Layer 4 of a small transformer language model trained on English Wikipedia (14 layers, counted from 0, width 128).
A neuron's activation on a vector x is GELU(weights . x + bias), where the dot is the dot product.

Input weights of the MLP neurons that the questions are about. A number n stands for n times 0.0093.
n17 (bias -0.082): -15 -28 20 33 28 -16 -5 -12 -10 -3 29 -21 -3 32 -11 34 16 1 -8 -10 22 -31 23 5 23 17 17 39 -22 29 11 4 35 32 28 26 -16 11 9 -9 -8 58 11 1 7 21 8 -10 -24 -7 -17 -6 59 1 16 -17 -19 -53 -21 -10 -36 40 -6 19 -30 -27 14 -7 -23 -6 -23 60 -32 53 15 34 -17 -13 -2 -34 31 4 -39 -1 20 -7 4 72 -28 -28 -20 -35 -14 -38 -44 -19 -18 -16 -28 -24 13 4 26 -24 -10 -28 -1 4 4 -16 20 -6 9 3 -16 -15 -5 1 4 -7 -5 53 -6 -4 23 -20 -14 -39
n51 (bias -0.042): 5 -7 40 5 -14 -56 32 22 -30 -10 -11 10 23 29 15 4 44 -11 -21 -11 -11 -11 -9 -5 -3 24 -9 -11 -47 -10 11 -6 -13 21 33 -2 11 -31 38 -22 -47 16 3 19 5 3 12 -15 -42 20 -63 64 10 -17 -7 -7 -14 3 2 -7 -43 -32 2 5 -10 27 35 11 12 -33 -2 -20 -22 -31 -20 2 34 -24 12 61 -26 46 -24 -18 11 9 -5 12 -4 -20 -2 -6 -20 -31 -35 7 24 26 -53 -2 17 38 -17 11 8 34 -46 30 -38 0 52 -7 55 -26 28 29 -21 9 -3 9 -23 16 8 3 32 29 -44 4
n68 (bias -0.052): -46 -51 17 23 -31 -4 -66 3 24 44 46 15 -18 -8 9 -7 -9 -26 40 -6 -27 14 5 50 13 -6 -11 -41 -9 -37 22 19 -17 19 7 4 1 31 -15 28 9 -22 -25 2 1 15 15 2 -6 4 21 37 -28 -15 16 -26 18 41 8 -12 -35 7 6 -10 10 2 31 11 53 17 27 30 -6 10 -64 19 22 8 -6 -27 -28 -5 27 -6 21 55 -15 18 0 8 -4 -40 -1 0 -24 6 4 -23 19 -4 -13 -19 -38 -5 56 20 15 -17 -21 27 -5 11 -11 -12 -6 31 -16 -20 -19 11 13 -41 -4 34 -23 14 -15 -31
n133 (bias -0.135): 6 61 2 -23 37 16 -12 -28 -6 -4 8 -6 -12 -24 20 -17 -11 10 10 24 17 30 20 20 -11 -6 29 23 -43 20 -16 20 -15 7 -22 2 7 12 2 17 -35 15 -16 -59 -14 23 -12 -79 -7 9 -22 -2 -14 -13 38 -8 -34 -11 37 22 -5 -9 -54 -6 -47 11 27 -32 -21 -14 14 -13 5 36 6 -3 19 -1 9 -11 9 38 -14 -10 28 -16 -7 5 7 28 -51 -20 -7 -9 -6 0 -16 27 -9 1 -22 39 -7 -3 -4 -6 -10 -30 -18 44 2 8 28 -22 -31 -1 61 10 32 22 -13 -26 10 -1 -14 39 40 18
n160 (bias -0.049): -40 19 -23 19 -48 -12 -9 -12 -40 11 5 34 -19 18 -24 1 8 -9 -32 21 -16 13 -6 -6 -30 -14 -18 -5 46 25 -21 -37 -6 5 11 7 -11 -14 46 -12 -18 7 5 -3 -12 8 -18 53 -22 1 31 13 47 -16 -29 1 -26 4 -18 9 -13 7 -3 -58 -6 46 30 11 3 -13 -7 34 -48 -26 -28 21 -12 11 7 9 2 29 -23 37 40 28 -2 -13 -29 39 -1 -6 18 16 26 17 -20 49 47 5 8 11 -8 27 42 -37 15 0 -37 -20 -21 -22 -7 -30 10 11 -28 7 13 -22 22 -42 6 -14 -30 -31 21 3
n163 (bias -0.042): 1 27 -8 -14 -58 7 34 8 -15 -25 39 -29 -56 14 -9 20 1 -15 -22 18 -9 36 -22 -31 -26 -39 -5 1 49 17 -15 33 -4 35 46 4 3 -23 -9 15 -28 -17 -1 4 -1 15 -30 86 -43 0 -26 2 1 26 -20 -4 -17 51 18 9 -14 36 33 -22 11 12 -14 17 -17 19 9 -24 -31 -29 -6 -15 -39 3 16 -34 -12 -11 6 13 23 -7 15 -29 -17 45 -23 37 -10 -42 5 23 -33 22 4 7 25 -19 -7 21 25 -27 -22 -2 -22 32 12 9 -40 -19 4 -1 -21 9 6 -12 35 13 20 -14 2 1 16 -26
n190 (bias -0.076): 21 -33 6 -29 18 -36 30 19 -18 21 7 12 -8 -33 -15 -26 37 25 36 -27 36 -11 -10 -10 23 -4 6 14 7 35 -36 8 12 -26 6 34 -14 -33 22 23 -4 -15 -9 -35 16 13 13 -24 26 -52 19 4 17 7 13 32 -36 17 2 20 18 29 -50 -21 11 4 -7 -27 -20 21 -18 9 26 -3 -15 6 15 8 31 37 -33 31 -8 -5 14 -15 37 -36 -22 18 14 10 -12 -51 13 -23 -43 10 -4 -4 -16 3 -13 -10 0 -7 41 3 7 16 -31 -40 18 23 -29 -20 3 -3 -48 10 35 15 -46 26 -1 -9 -4 25
n232 (bias -0.041): -1 -6 24 10 21 3 43 -26 26 -23 -38 -28 -8 -30 9 3 -56 -8 -19 -15 -19 -57 24 23 7 -28 -13 -43 18 -39 -28 62 0 22 8 -15 32 -13 30 -1 -14 -23 -8 -49 -13 18 -47 21 8 34 -48 -80 47 -36 10 26 -8 13 52 -31 -29 30 -24 9 37 28 -27 35 24 -14 45 -32 -42 25 -5 39 39 11 2 5 2 17 24 60 42 -34 -2 -19 7 36 9 45 11 17 -9 -7 14 34 -36 -22 -17 -20 -14 -50 9 -35 3 -26 9 47 14 -13 3 15 -21 18 -25 26 -25 -49 -1 72 -23 4 -5 -14 11 17
n305 (bias -0.054): 47 -30 39 -9 -6 -22 -13 32 -9 -32 4 27 -5 -8 -9 -51 -4 30 -25 -1 -30 -36 -22 -4 20 22 -2 5 -20 20 8 14 50 -12 -22 18 27 -17 -39 -20 -1 -6 55 -2 42 10 -2 -64 -58 5 -7 12 28 -16 -5 35 7 13 -13 58 -9 21 -10 30 -22 2 -22 32 -23 -27 -24 1 10 7 -14 54 -3 1 39 17 3 18 28 15 40 11 -22 8 -13 -56 -2 13 -10 -30 -2 20 -21 7 39 21 -63 11 -23 -55 11 -6 -13 35 -25 -33 8 -22 24 -8 -31 11 10 13 18 -29 2 -15 -10 40 -6 16 9 15
n345 (bias -0.077): -5 -7 -24 30 -33 -14 3 13 -21 18 0 -7 -10 7 22 12 11 21 33 47 1 31 -55 -45 -21 17 36 -18 -20 31 -5 6 36 -2 35 -21 30 -13 6 -34 -3 2 -1 -17 -33 12 13 -16 -20 28 45 3 32 17 -39 33 32 -10 -13 6 32 -15 -10 13 34 11 35 25 43 -43 1 -89 -19 -14 44 -43 -9 25 -6 1 -12 12 -9 -53 -22 -35 18 -7 -25 -13 -10 20 -14 -24 -3 19 -8 24 -8 -21 9 11 -19 -3 26 -48 1 -5 -1 8 -27 35 39 -21 -21 21 -46 8 9 22 -23 5 -1 4 40 10 -20 -27
n380 (bias -0.051): 2 -13 -14 -52 -29 -23 -23 15 6 -11 13 29 -10 15 11 18 -1 -28 9 5 -26 -12 -17 -39 18 10 54 -3 -19 -10 14 55 21 -32 11 29 -11 -54 -35 19 -22 1 1 -56 -15 3 5 28 -3 24 25 0 -6 7 -2 33 -29 23 -4 27 16 17 -15 9 12 -39 36 -12 -35 20 -1 13 3 45 -11 -1 28 -17 61 27 -16 -10 -4 13 -35 -2 31 40 5 27 32 8 16 -30 6 -43 -19 23 -18 -9 -33 9 30 -39 -9 14 -39 -4 31 12 22 -28 -15 -20 -23 -32 -28 0 4 -1 -12 -12 -30 31 -3 -18 29 20
n383 (bias -0.097): -21 -32 11 -18 -46 -37 34 -6 -13 8 -25 29 14 8 49 -12 11 0 23 -7 0 -22 5 -7 9 -7 58 25 18 -15 -12 -20 -24 22 23 -13 -26 -14 -25 -12 36 -7 20 -48 39 -1 -43 19 -5 -9 33 27 0 37 -9 -39 4 -9 -4 -38 -38 6 -25 -12 -1 17 10 25 5 -7 28 -29 -12 -38 -6 51 12 -18 7 -4 16 -31 23 14 19 -8 13 1 -8 -5 21 -13 13 -13 42 7 -40 -26 -1 3 30 -23 -36 5 -42 -31 38 -9 -24 12 4 -17 -28 4 24 21 14 41 -27 -18 44 12 5 36 16 19 18 -38
n391 (bias -0.005): -19 12 32 0 -11 -2 20 27 -26 22 -11 22 -27 10 45 -14 -12 15 17 -21 0 -35 -15 -94 -8 27 -41 23 35 -38 5 -50 8 -46 -37 60 -6 10 2 -7 17 3 13 9 -3 4 3 -22 4 -24 -7 -10 56 -2 -14 -21 16 17 18 0 -16 43 -2 34 -23 -11 14 7 -2 2 -9 1 18 -19 -13 6 13 -1 -24 7 -17 42 -4 26 -10 -74 -24 8 -39 26 -38 2 65 -15 -20 73 -23 -38 -29 21 8 -15 41 32 19 -37 -21 20 -21 -15 7 15 -2 33 38 49 -26 21 -27 -12 5 -12 11 -32 -16 5 2 69
n402 (bias -0.063): 7 28 -35 -1 -13 -16 12 -11 -29 -13 -29 -9 -13 5 3 56 5 3 -11 25 -9 31 23 -14 10 10 20 25 10 -1 -23 5 -47 -12 -24 -33 6 -3 -1 -21 -1 7 24 -21 -27 4 -11 -1 -5 18 -61 28 -14 -10 15 9 23 -14 -51 19 -1 -10 5 -20 20 -3 4 -22 28 15 -17 27 -3 5 15 -23 0 -12 -46 24 -8 6 -3 25 -15 -4 -5 30 4 9 4 -8 27 -1 -25 -10 -23 12 -24 2 -42 19 30 59 2 3 -16 51 17 -11 25 6 45 35 -15 -44 -6 37 22 -1 -13 8 11 18 -15 12 -50 -19
n415 (bias -0.052): 7 9 16 -46 30 47 32 7 11 20 31 19 -3 -34 18 -1 19 -1 11 9 4 20 1 -5 9 4 -6 20 -3 -24 8 -14 -9 4 -26 -35 50 -34 12 11 -19 -13 -21 -27 39 -42 2 -29 -27 41 33 -28 -7 17 -28 -35 -25 0 45 -5 21 -16 -5 -31 4 -13 11 40 -1 -41 -12 50 16 -32 -3 13 26 26 -26 21 -8 -31 -25 -1 -17 28 -8 6 -28 30 -56 -27 45 3 5 1 -28 12 35 17 -13 3 11 18 8 -25 -49 -3 23 9 41 23 1 -8 26 -6 -33 1 -22 -28 -5 -32 15 8 -11 10 -6 2
n472 (bias -0.013): 19 7 25 26 -18 0 0 -7 17 45 6 0 21 -41 -25 -7 -33 -11 -13 -6 9 -2 31 -19 19 -25 -6 -20 -2 3 -3 19 -7 8 5 -12 -29 -11 -45 -19 27 2 36 28 -52 -20 -24 21 27 -7 -33 4 -13 -21 -1 14 40 -47 10 -6 -40 26 36 25 25 17 -3 8 -2 -15 29 31 -13 44 -43 -5 -17 -2 -33 48 3 -33 0 43 -12 -8 24 41 -5 15 -33 -40 26 5 -54 28 -14 -11 41 -4 -18 -31 -9 4 23 26 -7 20 15 -14 59 39 3 29 17 -4 -56 -13 -20 31 -26 6 -16 18 -30 47 -51 -17
n473 (bias -0.035): -62 11 -17 -21 37 21 29 24 -6 -1 23 4 6 -21 -34 25 21 27 -18 40 7 -17 -12 -7 -14 -46 41 -9 -42 27 -33 11 6 -15 34 40 18 10 -5 -7 -18 -2 35 26 -1 -9 -55 -21 -11 -11 17 -42 42 -41 60 -2 34 -4 -17 -36 4 19 -42 18 -1 42 -15 -65 26 -47 -9 49 13 14 7 44 25 9 -8 -4 24 -11 11 -6 -17 -7 -9 -9 -10 -16 -18 9 1 -51 23 -2 22 -5 4 17 -25 20 3 -1 -23 -23 -33 -6 28 10 4 -29 8 -8 -14 15 -11 -1 6 7 -9 22 15 1 2 11 11 -13
n495 (bias -0.091): -32 -3 -10 4 -3 -21 -39 28 -27 29 -13 16 -11 35 33 -12 -26 32 3 -17 13 38 10 4 -2 -37 11 -26 10 -22 43 -11 0 -22 34 1 -8 -14 -2 -60 -2 4 -7 -11 45 -2 7 -37 3 40 21 -5 1 -10 -21 40 -3 -2 28 -5 -60 8 16 -24 -66 71 3 29 -35 -16 -3 -4 -50 -20 -41 -36 47 -11 -11 23 -22 48 -45 18 -9 -31 -7 -2 -27 20 37 -6 15 -4 50 9 -1 67 22 69 29 16 32 41 47 -25 32 -10 5 25 -19 -25 -13 -49 9 -14 15 -32 -28 51 -32 -44 -6 2 13 31 -12 16
n500 (bias -0.088): -4 3 2 9 20 25 16 26 -46 57 -49 2 -31 -5 -24 15 -11 2 -14 -19 64 -3 31 50 12 37 -23 10 7 16 -15 13 19 43 -16 -34 -3 20 -6 -28 -25 54 -26 -4 42 0 -23 62 4 -12 11 -15 -10 27 -14 -16 -12 -9 22 -45 -16 1 41 34 9 9 -9 14 33 -43 13 -12 32 30 -3 -37 -1 30 -48 5 -32 -48 -1 -17 30 26 -25 5 -14 4 -9 4 -40 5 -8 18 6 5 -17 -21 -6 -18 16 -56 1 31 -15 -25 -12 -12 -53 -9 13 25 -32 25 4 43 -15 -28 -14 -10 -18 33 -7 -18 1 13

Each question shows a token from some text and the vector x that enters the MLP there. A number n stands for n times 0.045.

" O": 8 54 33 40 -23 -32 -2 0 -13 -3 -11 -14 30 -47 20 -6 -2 52 -28 17 -12 36 3 -4 3 -7 27 -32 87 7 15 4 4 18 -11 4 1 -11 14 12 -15 -12 -12 24 -4 15 23 -45 17 -23 -16 -11 14 33 22 -11 -4 4 1 6 38 -40 18 27 7 9 -17 -42 39 14 49 23 31 -19 -17 -7 -3 -4 -25 -18 5 -19 -30 -22 -12 -1 12 8 55 -32 15 35 -34 -26 17 -23 -4 21 -3 -20 19 -22 -3 3 -26 -5 21 -17 -23 -53 11 9 -7 -2 19 -33 -1 -50 32 -11 -12 -51 -6 -5 12 -19 15 -27
Which neuron lights up most? n345

"ers": 4 41 15 12 -34 -4 2 -19 19 -34 6 -24 -8 6 14 -11 -14 64 35 -12 -41 8 -32 18 10 -16 -6 -34 37 -17 -3 7 34 31 -17 -7 8 -25 37 30 -38 -19 14 45 -5 -31 21 -40 11 -12 7 3 34 31 -14 5 -7 8 -27 33 -17 -12 24 37 26 10 13 -19 34 33 59 33 21 -17 -35 9 16 -3 -25 9 9 -16 -36 -17 -26 16 7 -13 48 -10 13 14 -34 16 20 -24 -18 3 -9 -82 8 -23 7 -15 -34 -18 16 -26 8 -21 19 -29 -21 17 16 -27 -6 -15 34 4 3 -10 -24 -16 -5 -2 5 7
Which three neurons fire most, strongest first? n232, n68, n380

" ": 7 44 14 5 -23 -4 14 -16 -1 22 8 2 33 -10 18 -26 -11 39 -15 -5 -27 25 -3 6 -13 -9 13 -25 81 8 23 2 30 28 -29 4 -4 -26 43 17 -28 -16 -11 31 19 -10 7 -43 7 -5 -21 -26 44 21 19 13 1 -20 -18 17 -11 -42 36 17 -1 -8 0 -32 46 18 50 34 14 4 -31 11 -12 0 -14 9 0 -34 -13 -15 -6 -11 1 -23 52 -32 4 4 -40 -12 18 -21 -11 11 -18 -57 7 -25 14 33 -53 10 26 -5 -29 -36 -8 5 -22 -4 48 -35 4 -23 18 -3 -6 -38 -15 -8 12 0 22 17
Which neuron lights up most? n160

".": 13 62 22 5 -2 -30 11 -35 -1 10 9 -28 31 -30 10 18 -16 32 13 2 -22 26 4 14 8 -24 21 -19 56 -4 23 -30 32 25 -9 31 -20 -27 35 26 -15 -17 20 35 -16 -23 19 -49 -8 -32 -33 -10 21 6 12 0 19 -19 -7 9 6 -7 41 44 -14 16 1 -31 18 8 17 38 12 -11 -30 31 -6 1 -17 1 -17 -38 -16 -4 -19 11 -12 -4 48 -34 19 8 -18 20 29 -23 -11 13 10 -58 13 -48 13 -5 -15 -26 22 -16 -9 -49 6 20 -27 11 18 -34 -16 -3 24 -3 -21 -47 0 -28 0 13 31 16
Which neuron lights up most? n472

"1": 17 48 10 2 8 -19 6 -31 -11 12 -7 1 53 -7 37 9 -14 31 -8 -13 -25 8 -3 42 11 -19 35 -27 56 -8 40 10 10 15 -20 16 11 -19 29 -1 -20 -27 17 18 -9 -42 26 -55 6 -17 -13 8 48 -3 10 8 -12 3 20 7 10 -42 40 48 12 0 3 -35 37 12 26 16 18 -17 -24 -5 5 -6 -19 20 17 -17 -36 -28 -17 5 10 -1 49 -55 14 28 -38 -33 -1 -7 -3 4 3 -53 14 -31 8 -4 -30 1 36 -10 -20 -36 -2 -7 -18 9 37 -46 5 -35 29 -15 -17 -34 -38 17 -18 -18 33 -9
The most active neuron and its activation: n51, at about 0.18

" |": 19 47 27 24 -18 -15 20 0 -1 13 30 -22 7 -27 13 -20 -3 42 9 -9 -29 14 -29 0 -10 -29 5 -24 71 -16 39 -6 32 34 -28 23 4 -31 46 8 -11 -18 1 14 3 5 -5 -42 -4 7 -10 -12 42 22 -3 -24 1 13 -18 5 -20 -36 35 15 -7 1 11 -37 32 10 46 42 38 5 -18 21 -4 8 -27 -4 4 -34 -20 -10 -28 -8 -10 -5 46 -35 12 4 -23 8 14 -8 -13 17 -11 -42 29 -33 32 6 -58 -14 21 -19 -5 -32 1 1 -17 15 21 -27 -19 -35 30 -9 -4 -34 -28 -8 -21 4 44 12
Which two neurons fire most, strongest first? n391, n415

"er": 24 65 40 7 -18 -26 0 -33 10 -17 1 -16 -2 -14 26 4 -16 52 -3 -7 -50 -16 7 -6 7 -32 30 -19 51 -17 30 1 26 50 -11 27 -13 -27 32 19 -9 -15 5 33 22 -4 14 -42 10 -16 -4 -6 28 15 -12 13 5 4 -1 20 13 -1 19 43 13 0 -4 -13 23 42 32 44 26 -38 -32 12 5 -4 -30 0 19 -45 -39 -4 -11 -5 -3 10 32 -13 21 5 -22 8 34 -27 -16 26 -30 -65 6 -13 11 -19 -39 -36 10 -43 -18 -37 -6 -34 -9 11 37 -41 -1 -7 39 -4 -10 -1 -20 11 -13 -14 0 -4
Which neuron lights up most? n232

" U": -8 38 17 -11 -33 -46 26 -6 5 -6 -9 -18 2 -7 37 -27 -11 48 -5 5 -22 32 -10 18 0 21 22 -52 65 4 -1 15 3 38 -2 -2 11 -24 40 18 -27 -21 29 8 -16 -2 7 -39 15 -2 -8 -13 46 6 7 -15 4 24 5 29 28 -38 22 54 -9 27 -10 -44 28 12 31 11 11 -2 -30 27 -22 -3 -9 6 -3 -25 -10 -17 -41 20 -9 -2 43 -37 12 19 -43 -5 4 -14 -10 16 -18 -37 31 -23 15 8 -42 9 33 0 -24 -56 1 13 -29 -15 16 -38 -4 -22 33 -4 -2 -36 0 6 -4 -9 13 -20
Which three neurons fire most, strongest first? n345, n51, n163

" b": -11 51 38 -1 3 -25 11 -12 4 -9 7 12 10 -20 21 -15 -8 49 -3 -19 -14 5 -2 -17 5 -16 43 -29 80 -13 34 4 38 34 -18 20 -29 -17 21 11 -33 10 -14 55 29 -27 25 -48 11 -15 -13 8 48 40 1 -18 -2 7 -1 4 -17 -31 18 17 5 -6 -3 -26 6 39 32 17 15 -22 -34 11 -32 -4 -13 -7 16 -26 -27 -40 -32 -15 0 -17 44 -30 10 22 -29 -6 32 -8 7 22 -16 -49 4 -5 7 15 -18 -13 35 -23 -24 -46 -1 44 -9 14 11 -23 14 -21 28 -34 -11 -48 -19 -2 26 -13 27 -16
Which neuron lights up most? n383

" of": -12 46 43 -6 -16 -33 21 -18 -2 15 12 -18 9 -39 25 3 -25 20 -6 18 -18 17 -5 17 -17 -19 16 -32 45 -16 19 41 37 57 17 6 0 -35 33 0 -33 -25 6 42 -5 12 2 -47 -13 -13 -8 -4 36 20 17 -4 7 9 1 24 -11 -38 38 21 -10 13 2 -41 19 22 54 41 18 3 -11 -8 -3 25 -29 3 8 -31 -34 30 -21 -14 -23 -8 17 -33 20 19 -46 3 3 -38 5 1 -25 -34 8 -37 11 8 -39 -17 27 -7 -12 -46 -10 -3 -4 2 28 -21 -2 -15 19 -3 -9 -27 -15 4 0 23 29 -16
Which two neurons fire most, strongest first? n473, n232

" d": 35 57 -7 13 2 -19 28 -10 -15 9 -20 15 -20 -20 26 -13 -2 40 -25 0 -31 18 -17 -3 -8 -2 25 -44 71 -11 37 -7 32 31 -1 3 -4 -15 10 0 -28 -1 -9 41 11 8 26 -37 5 -22 -5 -23 38 25 32 0 -14 -16 -13 8 11 -33 26 32 -26 0 3 -31 28 17 29 25 26 -19 -16 3 -22 17 -25 1 11 -30 -25 8 -10 -4 -6 6 55 -41 11 15 -49 -25 52 -24 8 -7 -5 -32 36 -8 27 -3 -34 -13 18 -27 -8 -26 -9 32 -12 -10 29 -42 13 -43 36 -20 -14 -47 -21 7 23 -18 14 3
Which neuron lights up most? n500

"e": 13 51 40 5 -12 1 1 -29 -15 2 1 -4 8 -11 27 26 -33 45 0 -10 -41 6 7 5 -8 -42 31 -27 66 -20 24 35 33 27 4 3 -8 -44 14 3 -2 -19 -12 48 34 0 12 -42 -25 -8 -19 -13 37 29 -11 3 -2 4 -3 2 19 2 9 43 2 -12 11 -11 13 39 46 39 21 -7 -27 -18 16 11 -14 -16 -1 -32 -33 -14 2 14 6 30 38 -36 12 8 -46 -5 40 -26 8 5 -2 -40 21 -32 25 -4 -42 -37 28 -30 -14 -42 5 -19 -12 -9 34 -18 2 -24 27 -36 4 -27 -34 -13 5 7 -8 6
The most active neuron and its activation: n17, at about 1.5

"m": 18 46 3 15 -28 -4 12 -57 16 -7 -18 -14 8 -15 20 -5 -20 29 -2 -34 -20 -7 -18 15 -1 -31 38 -26 59 -5 17 -2 40 30 -14 -1 16 -9 52 31 -68 -15 -6 55 -2 -17 -1 -48 13 -27 5 1 23 19 -35 -14 -29 23 -22 27 -9 -13 29 27 6 7 17 -30 35 26 51 17 32 -3 -33 25 -7 4 -27 21 14 -31 -14 -11 -5 14 5 -19 27 -4 22 4 -10 13 7 -3 -20 13 -24 -54 1 -18 15 5 -10 -1 17 -25 16 -49 4 -19 -18 -15 29 -40 -19 -28 38 7 1 -30 -10 -10 0 28 11 9
Which neuron lights up most? n160

" comm": 5 55 30 -5 -3 -29 15 -21 17 -19 -3 -4 -7 -14 36 2 6 32 11 -25 -32 34 5 8 4 -11 54 -33 51 -23 0 15 42 41 -3 -11 10 -25 1 47 -35 26 -11 35 19 -28 -2 -28 -8 -42 -2 0 49 38 -14 -8 -8 17 -16 2 -19 1 30 29 -2 6 15 -49 31 40 47 21 19 -29 -23 15 11 -26 -27 14 15 -22 -25 -14 0 -6 -16 -9 28 -37 29 2 -33 4 21 -45 -1 39 -5 -39 6 -3 29 -11 -33 -19 37 1 -31 -16 -24 -3 -2 6 35 -53 -2 -36 4 -4 -26 -28 -44 3 -2 -16 9 7
The most active neuron and its activation: n190, at about 1.5

"ission": 5 63 33 -2 -32 -6 -2 -33 13 -15 -40 -7 18 -3 26 18 -5 8 10 -6 -59 -16 0 11 6 -13 20 -31 34 -31 30 3 24 39 -4 -14 4 -41 22 3 -27 -7 -5 43 23 0 22 -25 -5 -34 0 -16 51 48 -25 17 17 24 5 -1 2 -12 34 46 -6 23 18 -33 16 25 33 30 3 -24 -14 -15 9 5 -29 8 13 -19 -58 16 -14 -4 -2 13 42 -23 30 21 -36 -6 33 -32 -5 8 -17 -38 10 -16 23 -1 -65 -11 18 -8 27 -28 -16 8 -7 -9 43 -31 7 -8 36 -7 -26 -24 -56 -27 2 3 8 6
The most active neuron and its activation: n495, at about 1.6

" a": -4 55 20 -7 -8 -20 0 -14 -7 14 -4 -14 2 -25 26 -3 -8 23 -10 -10 -19 17 -1 -4 6 -8 16 -18 61 7 17 7 24 31 -18 18 14 -26 25 -3 -20 6 12 16 -6 -3 19 -32 8 -20 9 -19 37 29 14 -4 15 -6 -13 21 5 -24 36 26 -4 15 -10 -35 35 13 45 22 24 -29 -32 -15 -13 16 -39 19 1 -39 -22 -25 -8 5 -14 -8 65 -29 17 21 -49 7 -10 -16 -14 31 -5 -52 46 -29 12 -12 -36 -23 33 -35 -25 -64 -9 14 -8 2 36 -29 23 -12 31 -32 -14 -32 -10 17 7 -6 35 -13
Which neuron lights up most? n500

" T": 6 48 0 6 -24 -20 23 -49 -2 -33 16 -35 17 0 11 -18 15 38 -4 -33 -37 16 -11 -13 2 2 17 -33 82 2 15 1 44 35 -2 -18 9 -37 42 15 -51 0 5 37 -1 4 10 -42 20 -9 -10 -10 30 9 14 -8 8 7 -14 9 2 -22 22 35 7 -15 17 -32 11 8 52 19 16 -20 -23 -8 -29 19 -32 -6 8 -28 -16 -5 -33 27 -1 0 54 -13 31 19 -24 -17 -6 -25 -1 26 -12 -26 24 -25 12 23 -42 -6 23 -8 -3 -30 9 -8 -4 -16 45 -28 -1 -38 22 -9 2 -48 -19 9 16 -6 21 2
Which neuron lights up most? n163

"ation": 7 41 12 0 -27 -34 12 -20 -7 -18 -8 3 8 9 20 19 -19 42 -7 -2 -46 -4 -24 10 -15 -11 31 -35 33 3 35 9 21 41 -8 1 15 -45 36 21 -40 -18 5 40 -2 4 -1 -33 4 -11 4 -13 41 49 -8 3 30 18 2 7 -6 -39 14 51 -9 9 15 -40 21 12 44 36 9 -48 -4 3 -6 1 -22 2 22 -13 -39 3 -27 2 1 5 41 -49 6 5 -38 16 33 -23 -8 9 -26 -34 10 -26 15 10 -26 -39 39 -20 -1 -45 19 4 0 4 52 -38 -11 -4 12 -17 2 -22 -55 -20 -6 19 24 27
Which neuron lights up most? n51

" Sl": 19 35 4 4 -9 -6 30 -26 16 -38 3 -14 10 -12 25 -31 -1 52 6 -5 -33 18 -15 18 7 -14 23 -40 74 26 33 -5 23 5 -22 5 -29 -13 13 24 -19 -10 4 35 -23 -14 49 -54 9 -29 -21 -6 26 28 16 -12 -23 1 -1 20 25 5 31 35 13 -10 -19 -37 25 21 62 16 24 -7 -30 27 -4 1 -32 -1 2 -15 -48 0 -29 -19 -3 -2 29 -57 28 27 -33 -6 -2 -6 2 16 -4 -42 38 -13 27 -7 -32 10 42 -22 -17 -4 -8 1 12 -25 -3 -39 -19 -24 11 -5 17 -36 -29 17 3 4 18 -21
The most active neuron and its activation: n190, at about 1.9

"u": 4 37 18 -6 -40 15 6 -21 7 -12 8 -14 24 -10 23 -5 -49 55 -2 14 -11 9 -6 15 -14 -44 44 -28 80 -8 10 2 32 51 12 -10 -3 -46 31 14 -16 -8 1 36 19 5 11 -40 5 -12 9 -13 30 17 -10 37 -11 -29 0 9 -8 -37 22 50 9 -15 -1 -42 -3 44 54 13 -1 -4 2 -34 -11 -1 -42 -24 -8 -29 -10 -17 -11 -14 1 -9 33 -51 18 -6 -26 10 21 -6 -10 4 -16 -26 24 -39 37 25 -18 -17 46 -15 11 -27 -10 3 -16 11 22 -27 -8 -27 25 -13 -11 -14 -18 -3 -20 29 -2 27
The most active neuron and its activation: n495, at about 2.2

" population": -4 40 -13 -17 -10 -34 11 -14 18 -19 15 15 -4 -6 22 6 -14 16 12 8 -51 -4 -8 7 -26 -9 24 -20 61 -33 32 25 23 32 5 10 10 -55 35 24 -36 5 -5 29 -30 -1 3 -32 -3 -23 -33 5 32 64 5 -7 12 -2 -1 10 5 -29 19 32 -18 30 13 -54 13 18 46 27 -2 -8 -27 -3 -3 -3 -23 -2 14 -25 -40 19 -32 24 -39 -1 45 -29 31 3 -20 -26 31 -21 5 22 -10 -41 21 -23 -7 8 -38 -33 43 -14 -13 -29 15 21 17 8 43 -28 -9 -17 45 -9 2 -18 -57 15 -7 -6 18 17
The most active neuron and its activation: n380, at about 1.8

"I": 14 44 -8 13 -7 -6 17 -35 -20 -4 -10 -26 24 -14 30 11 -8 38 -10 4 -27 10 4 16 12 -8 1 -21 89 -12 22 -9 4 19 -36 -25 9 -34 27 17 -35 -28 -3 39 11 17 17 -42 4 -5 -31 -7 4 27 13 1 3 15 3 20 32 -2 26 39 18 3 12 -53 9 32 12 29 0 -19 -32 27 -15 -5 -13 -2 17 -34 -39 15 -34 15 -5 8 38 -18 28 32 -12 -3 25 -32 -13 16 -21 -57 20 -37 20 8 -41 -14 19 -4 22 -57 13 -23 -13 -9 23 -47 -23 -8 41 2 -14 -9 -16 -26 -11 -15 31 10
The most active neuron and its activation: n402, at about 3.1

"ic": 21 47 31 27 -11 -29 -10 -18 -14 13 1 -18 -12 -19 14 20 -23 51 13 -5 -73 -5 -19 15 -19 -9 48 -25 60 -5 30 23 26 39 2 23 30 -45 23 20 -17 -4 -5 43 11 -4 1 -36 -17 -5 4 -1 12 34 -8 -7 -13 -3 4 8 -3 -31 15 18 -14 -1 11 -19 8 41 62 21 13 -35 -42 25 3 9 -21 4 12 -21 -34 -6 -16 36 -11 -8 66 -43 14 7 -32 7 -3 -33 -6 2 -26 -35 4 -46 3 -6 -38 -11 30 -17 0 -41 4 2 -1 -20 24 -25 3 -8 11 -6 -29 -9 -26 -4 17 36 23 11
Which neuron lights up most? n51

"ol": 29 28 -11 46 -23 4 0 -25 10 -20 -4 -27 23 -5 34 -7 -43 39 -6 -10 -16 19 -20 15 11 3 47 -42 64 -9 -26 0 31 29 0 -1 21 -30 33 44 -33 -5 12 30 -10 7 -4 -46 -21 -13 -16 5 44 9 -7 5 -12 -4 -10 16 -6 -10 18 45 -2 0 23 -39 -2 37 29 27 29 -25 -11 25 -19 -13 -35 5 17 -44 -33 -16 6 -1 -18 5 56 -44 29 32 -25 24 -5 -9 -7 9 6 -27 26 -43 33 17 -31 -7 7 -19 -10 -61 20 -13 -8 2 28 -42 -12 -16 16 11 -12 -24 -24 -3 -13 4 9 11
Which three neurons fire most, strongest first? n17, n402, n472